Layer 9 of a small transformer language model trained on English Wikipedia (12 layers, counted from 0, width 96). Numbers have three digits each and are written without spaces.
In attention head 0, each number of a token's query is one row of weights dot the token's vector x. The head spreads its attention over the tokens so far by the softmax of query dot key.

Query weights of the head. A number n stands for (n - 500) times 0.00091.
q0: 527592585469440506338438569432654347568411445597608420301472476415558560158224412431443648420536624629470481415466500542752595476638454497600703429322487585516720459440752540580505614375509534574577423486576533528522478304462514478437588453323484375447599633326558572663623462544704304428
q1: 555490389529416719615603680519475339579530455548388394687510465543451492471622507470530571386525483722276413367581463572548389507532508280558450415522612511535437562469497562375497401648487430584332482535426499411556547571495543475648452562616471569500648358312326710461427463502367498591
q2: 569535619519530640424494319607417560444444459461654392834658559377406574465503809411494547413282402792316671548575578423289461510534375571414448439609437530532541219429432395452443255641394366630534562536632449398470591556479526496531589573495683503597368579433514638404396420341624583601
q3: 703626491419368502634598526566620623587441398552439413617435546593579451247504448675367535516538584440400402464564396494554465586542671694264524552400544569457362545548439588457453517296392544413493420619413623385666639363463396567525437613598474522385428430497434547573443450543329664516
q4: 387439538311239432609510450372502426555449488512503566595485845526454386380570498558764455401546541318539343502346662737627454355428448649290656533464389514465363500512571405480429521662603560463463582619407449533529468512598521614392369451580423472460608470547533506634507488651529549282
q5: 531582362633177502503752554572521237531522374513658371420480388639468535513617279502524477269507630435606424363385597298583373452481675619618619590618463640548284543482540469339524603390417639595567525337553539451498501444463595426462507585535495472689351599429619392637434439649427516484
q6: 328536539476555305435596585477678466516510354638351440418435622469610398510383271361371655468425824557496466469512640559471639512465554516406519600556297411533496651408546698487407597434521675617457466569469363549580442410541705356501499490659586494337541431292621264457662380545442541461
q7: 598557490368386467491389565451508549658443316712580422531279513510678388476332051651450636294570504427522274450449476671759540488468433525563600634483466407621450729618426466347326658581430560546650413630398628647354587677456472541550558218620513409306603498437528294554547554631444501573
q8: 532567269653468441470411648432591385403597405538380408357679614485485484527286425469539297415539510308608604356410481506556393489605680495788622474434417577368608655544525424522477414421518624468689397487343524321541672527530440347446442561758427478664650538340726486416485684563467582402
q9: 517494629381427648550472481534472357374386541440454617546478552597488586514658504561415607513541455700485578477335539440481547378684357533713654347379610475600405609253502610484515617478544551548541527526600485362413588495557640452348411442368451537393573571629627553360469431452233461486
q10: 559532488521533378613503373398513580570550512641577458407649380406488486490499570505213535167466511355575592583441444512509507328646477629501305536474461399653438357525490604432412545522542768366551511612483513444559356353537430682592642577549430558608662371560468451630398491359514548546
q11: 419559550746568442316544430268590606398407405356497387466525543543606586370543590360572642541523505387418545575547522533529544278567447503473549526441492412396395409552401457481567780495372528588509362480423553458566596509491425737521551651602402511450555660430422342557495643619443395483
q12: 477547443544647492807665555348495471475644455610488522484534470408445521316551696344491669473404453672291448442479448407532517422342502668440497298407558222588623530307347455582555587400327415447418565661491256570329508824500533676332506437667395629631614408596659568412530376661655434509
q13: 454453481451675584370635590444376609390446531507420576397463519597585340481647479490365525591718436473434502489476622741587344387484409442512675415527430520401450450634641689684511360656415482345639484589595528486357556401573607378328590537445581397517438422375546248611583625510462400509
q14: 411616449559548534362413425480626582643597462352540651540528453426625555634680689344528495574420363390586449597493457333583537517348489558549687429484675553416496285569431404813353342549511738443483444370320472615523474493531427641573626499171747546565543587413261502319342525407440506513
q15: 533494631352579326719421580647575649450661581494497469413456446533479410583404506638502610554275573444422428447436379489314408461446570581401533623625462465463426327444406575638442315688528512692510430526525560420494500375336404503464394562455560586472602336747464585325411502787662411496
q16: 440599485486631580458494450578349415555608511496596532585472606422695415486499563569577284424580585415564428396402362561507670524514463448314629510531522671532378483492350586311494425449395500508567491544582613713345347307593485527576601431471405392427506458658470570436274526409579509611
q17: 407466523556674587644711261375417515478637397637587441421349495708298532411463577556581538601364657472597563383414521362348533510539498515579582400548479416567567281443614664444377517583522502450438415512363552534533409614352530414724380479458511517344409548573478532492584590490410689520
q18: 362455455557672441840444551539367384438640634556584331618419649667417412681573506420480358524358637520491570562410426579317512317471529520313536609427645463569652323422474589497504463673445263527519596471453403627469474398409420378742595475513682513430478507455446538435594311351608402449
q19: 636316432443437559402599501519560592411337348439622622415396620452475549490440536529580695528700500374568242337313552379508507454555501544506496585569560529352498561359546592403475626473550469552671321614611520432467568507493413471503610713616429398529725587418504460544361482441526668574
q20: 404418396502406438366411541273386560765552455482401566426308676587326502438288483606417597447451497288710440384624499456631632613580487554594709590470348801597468973527577651629491631501441503578535558448544430394327584385663531473473566525566411461511460548302381220508632606586195285597
q21: 538456642486682394668523545290545578306474392406521513467627466486448469510696680364609373526313525451285526452393563544482554499392594347297306468422669648405431466407422545379615330538319348453344739673639575483268506537544596509490542530448599482470862530558538546587565400402498764482
q22: 414374582488625548813610403585413452710556614516572437479451515606660305600430662408424498376397656528543435439525614523543493572696365735444442496618628541245395486480528406490692424505251418711440496468444506594483457411345422353633499457366512465483625462610365444333434494375361480403
q23: 451471358461459429392526461595527668564378360423397453584401557395502465473315437682559351451550520623657561558653734511741362483413551441444696635323554428640486772529784571563452677498649452524551461506543513400399535355496389354540341455455485355467436439300599391562501557680465488600
q24: 483339614469596614406509602530444432584538599353637460614614565448436458402720617468635411525446754288377793353368614477451489706464356407344460487392561440436386248388209676505492524548490529450560497689450481320463412514431464562423546697536728524483559588551487582459663536339491440493
q25: 422520567573549759705425322395510421512500447289656447569940629469362379721419652449603530554542337550420515663350519745257571546320433465578394191549749540384369187037425330314684353652431215553255583683559548464495290635419543568556463657262696545778379640559418577370576467511525492663
q26: 571555424272514488558460611422497461393504513669619423508441418426468566533437701436548549342536626657453620409363534372463405430379517454337517270438503283455399620532455502541535563624313400513552549468498409564499534553387601362590479511489519782610541471727456634736522444483563570579
q27: 516501531513507362323425391596501493362435596618502713409495460563608387533380626448524480659324578431563493579631701448375568575418683447500523488459517626524634485396517561460472607385414519689461418575283543576473584430400409597533538454831420549523423371505553479510527563532331493424
q28: 517314381553487428419481478521721359362307515623521353526392506374656648352541496507366589672358400313702497473326522411765626451347587618580755549368570495406481547550622573366479581441574424749617517551414465426605588403562534427457564666774439391436561279429380423620506557421501581608
q29: 437580358540453612516581527535367670479597562590552493472512446380477537610581454358666438477479614496492600406572475366539476413552541438257472480486503307379577466387483527565431430418557485630622525728483655423462458548712574366347689545519400366462409492427377638573530547621309573403
q30: 331606641410405661463376453519648550479548675377456494677443396433518379568564467631623734622313363465434483474424493481517547539516427428479507404452550341498394550687383391682435649596396532268597421698374518389424616271502334451479534585613416529479587718329607611606465613474533571571
q31: 563369478321561505398386511423472535586501289376640441360455430531517494524721601547653665494675451414403603369542640453610719478556506632467436539358597439393578434403709428590509469656493631437567420496676599432523627457471455530388573424620279380474390601424440500581398697495546411444

Each question shows a short text with each token's key, already scaled and adjusted for position as the last token sees it. A number n stands for (n - 500) times 0.0019.

Then comes the last token's vector x. A number n stands for (n - 500) times 0.011.

0 " He": 575520641580422502664360524481325767609712524773441476453389331538575370892534555512469599667647
1 " made": 486404527566502414481356379419515671585711675740458378531295348449575195756514442564246603717623
2 " his": 432548623607424348580505289424522683659705609666487365454379464534518163719599417483229569641603
3 " World": 569558581488498413548407315418519699401717658557479555417527421476435262737551504421350670707644
4 " Championships": 607423566503372356470464416408515666354802711517471559303445385401426291731542348552415626665682
x: 423479484625583452295506539600465532452571596517600412300418423523606508523565290474562674571464612412420411520732557443583478462481462561496548564502328594509494453700425442593438426425438609515555357517568642379506499437469402543325544733512613406430455518453279509441485636706499301562
Which token does the last token look at most? 4 " Championships"

0 "tic": 567539635587428504637356527496335771603717520762432468421395336532571370897507562512476590683653
1 "al": 428645664489469448499435421545425710596679475504417344416470311465471225867498600572395504783669
2 " lawyer": 444401766383450403526446401411473768405855572368418411327500424399427279837558355534435533711702
3 " who": 459521667550509343652550391389475567644813617657432397500369415529480246710564461463224648592612
4 " had": 431532622525556403564492432464531547590725606729432387568390335425569293680498504402235645551520
x: 314566646526578566425528589413598513501365545484470464426386567441502355412523344364468595586545644443395589413480539593441565675615538434521644723555230342501521575504517508672432486519278546489546417344450485402630513530612397581416571629605576459643432551479496378433403575613484340508
Which token does the last token look at most, and with what share of its attention? 2 " lawyer", with about 60%

0 "ef": 570522625589429495642354521483338764622702510782433474447385332533573366902519556517468598676647
1 "eller": 507552658465474500524506306466397716602685424532352453342510259499458236832580570561424566725644
2 " (": 368532515576590499553392405460541588595716574628496449558549467726496213930724493581447552740542
3 "born": 298575544486553382604450425427578766484686562538482465462504456600334250865543476589516592780570
4 " 1963": 406460625491535359515453476461502547429678683594714494561518264516299276839459567623587647680496
x: 457398516621638429363425640387801541430412579535371446553389544537598311398418419544577505508436660268449539515436501430647497501447567441510503492580399637367345494617294543574517559505442552488638415485502592448637479410525430407536540640614670488454541572542267556374662462631526500463
Which token does the last token look at most? 3 "born"

0 " 12": 569522632584413496654341527483317759598707520765441487439393328535564385895519542527481596674642
1 " acres": 449501679655506514446380444470364711467629656580407576372515344422321370863529443622524499807592
2 " of": 420608613694514384430495279504431677637529730539498658403452446534590256756613574624388489807491
3 " area": 344520717560491426428362424490385684445671702433407622275529342522316318864515435676494504752637
4 " was": 310576567607660391416491374426442615579641679707467587389487302518597316756567548475288512749600
x: 468500532477478588439459621563615609436427451470547507521446541463575369362546380542629590666456587345374474365507644475497537614594416615537582661501272293552400615627446556640476517494398598477435329357349516453587507555613240572473482669581460351559417464551423523604348618587414430604
Which two tokens does the last token look at most, in order? 1 " acres", 3 " area"

0 " 2017": 577510627586421490649344517484319756591710532771445475438390330523570380899508542517482606664655
1 " Pan": 580527611527510561578432349621488652524640523556525523569447271382493249827595500533503701728669
2 " American": 539470622402495441522440223520540718446741552470510566439498344409505321875646519459388635735685
3 " v": 403382636515538406567438259565472633505726660581469516455489453552496357844576407583402631595652
4 "ault": 437507636519406431397450258444436687347701570479457482479459338344471383768564324575467459686705
x: 553433470619477566316622512621453476607473456480487494377443419640589440402534291595631549549438497363459485422667660516509480582465427667512415629631484555456496514449444585547321609657319555534534398499553481387460483308615462590285354643611714410386499479507329432549460628543597373505
Which two tokens does the last token look at most, in order? 4 "ault", 0 " 2017"

0 "=": 573526632595424511652356517484316751600706536768426471440394343525585370901514554524471599670661
1 "=": 422555658599532577519355296478398449545614656680425420527497379589658164930587554547327629538706
2 "Early": 448554647508478325554433355441464644548604740659479366534408425486470251828473485514429489820648
3 " life": 457472737551421368564406454434479655560706746508387390488467470421349203817455426602442540815561
4 " and": 324498623551437338610533282525578628666693671665398382521411443617521173778531521510328494729428
x: 456616568581492516257453694523586672433384470377496631399400634469551367354653378512419729515400586494419493327630555483491427473433434517406583615595301588567491556455489482598370630428294479581646488502438480446610472419566376535619565579534561424616508532429330367596531502477552447600
Which token does the last token look at most, and with what share of its attention? 3 " life", with about 70%

0 " August": 565518633586431493659348517481320762604708527769442492452385333535572378905523547520479599677650
1 " 25": 454476531561470412553365290494512477507713511586558498498467223609474273812527479522521646725666
2 ",": 405511515614466326646372274406456634594712625611525583609469309549537312826586556610526502646481
3 " 1970": 481458606596460353526389303433421485454626674576673547507499178509393321768413563605509657613606
4 ",": 424536509603505344601476245434423591593600726576566578547428311471595141768579602513479456589456
x: 374441455494550553239548591608559532539427400562529650400213592617580443431394480556531651688390562367411448361433527517561606497436575541504484621625231510457433634631364433512471534450453576661577337527515463484663432452485421619574468542496525365502562538569383445441670486550612431485
Which token does the last token look at most, and with what share of its attention? 0 " August", with about 50%

0 " he": 575523638594424492661367521482322759617719518780432474451385331534566371885527557504458595665642
1 " was": 384531520532640381579455348402526683598733593780390487539451311561630235810596485416262582653614
2 " president": 493432650453509337560409365372449693361795650570447526456403398299460331738515366570296541625629
3 " of": 488613579568615344651460158518490596553664635569537524568385432502711201842529552595367595714508
4 " the": 496615690637528372699492140565477582624679659641577471565369397458621281781604615541280595719614
x: 363499621457577526097600780445482584579434399490530484464445544453593334436511393508527559579443694383327580387521582521559577494682396487553548578405405564472448543503428558551423466567417556564606383620440461422632477439471558538651469607429583374483547458425390357549550620633453463457
Which token does the last token look at most, and with what share of its attention? 2 " president", with about 50%

0 " he": 575523638594424492661367521482322759617719518780432474451385331534566371885527557504458595665642
1 " died": 474447616603486350592408440380458706533657681673403466464349368399450279799431349583374562711524
2 " 1924": 491519605572457343581500321418362593509603682605639605449432300484329262755349505590446672589521
3 ",": 437593509548492336626533300419364613651627702623538567561380333486515181782544576477441455561370
4 " though": 396536592549464309601496323461443545686707599747374471451388277484463212694491610441347569574482
x: 327520511571649578362591722574716640472491459547383553344378531327463477489532324458469653616525534428345458390489544493510526611441531561461612613529205479520502631425562393569316498466388521488563387571517435454686413629625381551504468597575538332572482479554445378455492476579660414512
Which two tokens does the last token look at most, in order? 1 " died", 0 " he"

0 " grew": 565522635589431495653356525487314771604714526769421474431384340533559373896523541517466599677641
1 " up": 369477543613515431481331336500457638578706562645427453488343357472372213827568441602353601891584
2 " playing": 442483607583460344544332273422412710505741595551357447435332455459361224767555380592271589717571
3 " baseball": 591454710516349415535435268437407764395799643406435543348453496346351348780602394551375569722542
4 " and": 356570574587458341615460182498481630649696570560419486506391447603564186688671469485206508568431
x: 372612548607431522165517705562525558500453493399485611360373598473546469436629321501448646561466552533394463394556572565547584495535511501500595636703168510510489568520491505469487649428314485577475446496458443442567480432502415605702491618523533432516409505498419326578561506507476372608
Which token does the last token look at most? 3 " baseball"

0 " two": 569525633586414482654350521483321760610713523773435467443381328523570381888514556518458592683641
1 " castle": 500553736520477348459420471448400777433678570433374472308509439471371320856547454611399576791671
2 "s": 419523706529493411474451422428371643580699566594475432353438422496508238847629521643278568757563
3 " own": 392577699572548294440366375460397655557676559623411391364379329401395296719450570551261594711589
4 "ing": 313542703573480365467367282490392635638676503611453396377343407448427210769494531596240530775593
x: 475459470515490609251553757488510696386483428460423556507339483478563471469507342540522656452456464487278646346628527530553564581453573527520466580437266683586434581458498607624452582532365577416610429490432558396657483451447457564290504615606639450441407448535437449461405632648546433516
Which two tokens does the last token look at most, in order? 1 " castle", 0 " two"

0 " out": 557524639586425495646344526481317765606712527776432476443380340529561375899521547521463595686641
1 " of": 480654566628502382559387223535499629612636542581458532539415441583719253917596588585381623786584
2 " money": 443446749535388427423336375424421664575755575444308482303468411271331341818567437596339551741596
3 " due": 407495635607452427436370354524325523611724598706393439404321317503500230714459500487293567643581
4 " to": 336581579615481338475381285486465478759698605632385504469346329517562226754500532419226598661516
x: 497467475624590659294552658562599574497509456523504420468283620419550515465639308505479577494437425461272737298520513600621531592488509572483541580502158462477486588369422433574419449457533589442562476422591528416767557565555395512553467561523510506542419559457404358467413514634557454500
Which token does the last token look at most, and with what share of its attention? 2 " money", with about 60%

0 " (": 560528628592427513652341529487318765601715531766431482445406345545567364909535550532475590680639
1 "born": 343587544517500380593424373415555782502682533541439480421487432612382212881526496576516608774592
2 " c": 337458687542604524542393371521485630604745582509524546587510350605393240795560524569482646629593
3 ".": 356434542576540421502416303389575530650756595602427544685521380556414299688594510584434645645451
4 " 1999": 437412560513424341497485440471559498445758585584644502479511217583376291750438591627527643602568
x: 412496460652563393316400626434689578384506611552337426395440498476616354470553418513688604641551562339529352428467476429624449496353524540467562539686385568408341605492428561545419442489558571552589413562490549396679468483537379445502522681620653521476594496400220599426621533591491447387
Which token does the last token look at most, and with what share of its attention? 1 "born", with about 60%

0 "=": 573526632595424511652356517484316751600706536768426471440394343525585370901514554524471599670661
1 "\n": 458576636600455451589316359399509652634658600643560437517504305591603164906523577569445565643714
2 "He": 475492602465487413630584462324537594636632662744588399516476269521516117746609531479340584676608
3 " coordin": 394412475561516475476416410435547762562659620657363477497443329432481237807542414577512558542681
4 "ated": 325453463569525366422440366364542753601630623636463448366439239481574143707554446631470548716581
x: 412456508585516493370546595513666628432438480603553574405380419540767453453574337466491645642573465395430709307526486450439587575518558599492491571458282600391389541474453486501472659549357637413461295454425556509642345550473343642430607573645668403456486488439428511530323491542566471537
Which token does the last token look at most? 3 " coordin"

0 " gold": 560528638581416501649354527487318769594705523767435476438392333531568377884526537528472597681640
1 " medal": 505460688563357420447431442412452673312689657480477387335442365428447317712511337687525616749674
2 " at": 454470565622529383561490159542354578525638636631515517517334380579672243731595507671417564774591
3 " an": 334534632557514469572477191542555667599616648668528619553442390585599248828518456495389565678607
4 " FI": 460548634434418471533584264505464619425767651563533569536478303478474305709600401508455652632695
x: 339415514538714564409604469537623455537394605502584525363517396372527412520596279473518692525447539416533479426508541511724502492502408421493550652568486457593414389601454479459327644499487532621463330543518603344533531527391405365529419691585663364501400513341326403588660626616461437591
Which token does the last token look at most? 1 " medal"

0 " |": 564522635587417511656352529482315759587705522772430481442393334526568383893523555528477596669645
1 " Po": 526528651447486568500517344528427607662636550586572474519473375460549346807608610620449667625593
2 "mm": 435505579451386567503427324552445641607614413565386568523546299471458355778613551570455586704610
3 "el": 536490552430503472434498313485429612636658415454433556513559263537486268811691580618316620678661
4 " horse": 616495757454461406465462395480453732451757498351393497363484512462327368729675451621460598735587
x: 574586531546412603298568637619448474376353719464519453428536446663529417324450386561614650516453507317431535522546586423454522542369581547453460599502405575361523429550483494535533480588390600601408518550491696353368568451602462529416500730638619344526365453370471299473637601606457444422
Which token does the last token look at most, and with what share of its attention? 4 " horse", with about 50%

0 " for": 564523626587426492648353517485319760606718515773425467441383337526567371900521558516464594675639
1 " another": 393591634635503294563420309438415626633691518670446398501400273446437266750523531528294610714633
2 " house": 419435683512541283422497459400406742483778579481437475356507385367297307795557449599286554862667
3 " and": 277535570549527260548525310440497611667691474681404368487371357606522236707595560479172513702552
4 " life": 389522722552509352481439433439472652530671503526365409443481414371314292733511488501197532860576
x: 587607629415491512179414682554468631507465549587404558448517440615498583281635264460494537464471595385315597413510463474461504422448586623436526563661390535514407647590494471707330568622464500472551504504397670353445478423489388534458574583578496519531501406496516326463552581650496387572
Which token does the last token look at most? 2 " house"

0 ",": 564521634586424495660347517482316766602717518763429476447390335533561371901523564522467600673639
1 " the": 481634605700468372596481226532463649672660589735470399506421359482606290784601639502292587731669
2 " two": 454594721559405283561422336473501582536739572592528376480435304354504335694527493490285605828667
3 " castle": 521553760491435334484447478456391763408710625390386518338543470403390358802539444581387597799690
4 "s": 451506718528470369476472420418390631587732606562470427368470443464519261770592509588262579778589
x: 476537538476434597402491733574525620503529470439548628478470493574572402396414335545576724466427448472369546407586528518471423543521561579467515601370230531536504537659483565608477548504414517545598432472353647405523559383458469562222630702572597475430449389372319436424466692657484376460
Which token does the last token look at most, and with what share of its attention? 3 " castle", with about 60%

0 "ate": 564521640578431492650355511477324767607719520780428484438388319533570361894516558515465583672651
1 "aus": 467606592506536505536458395549399645681685356577378519365544340551463201856568613616505647624660
2 ".": 484503562547566505532469331423453569647785613677472397520406337545472137870483614493284541609650
3 " His": 431631649573437389587540341498531695654687575703541308459438470457531215738570533485337578662599
4 " brother": 373456734459449267654419449417519656520766538567439359508471409345394190688486443588410645706621
x: 546588586504697463405515695523500646539377525636420450495420378492466456512485407364392629463492593254475584489531579623402434340585533459521509544586248568461531511450447523642421557560359594575568395633467586271534622457466463502423632622513588467488516495468388264395503625670531482384
Which two tokens does the last token look at most, in order? 4 " brother", 0 "ate"

0 " Th": 567526636582424501650346526485323765614707525774440486454391339533578379895530560517471594676646
1 "irt": 483566554469487447470513421558454588561670509733590432548412202420555300794496516635470524720626
2 "y": 459571667448507366531349349506419567621639459667467485559538195505571175856610613573339570767567
3 " years": 470433703548474375497349422399417564500698655653436492473491386426396311840560528601426596704618
4 " after": 459526638596453244543398300496427526586723600703399427542366296516519216792493510457351593710555
x: 421588503536639612303583662610681593480464476556428413384419568491496360505487273473495644557524517369337642362610481541545560597417521481407630630614270427439429578382477507695384520422452514376528487484532585365638477494556345575625575667582520317534530383515416397523401492589584464485
Which two tokens does the last token look at most, in order? 0 " Th", 3 " years"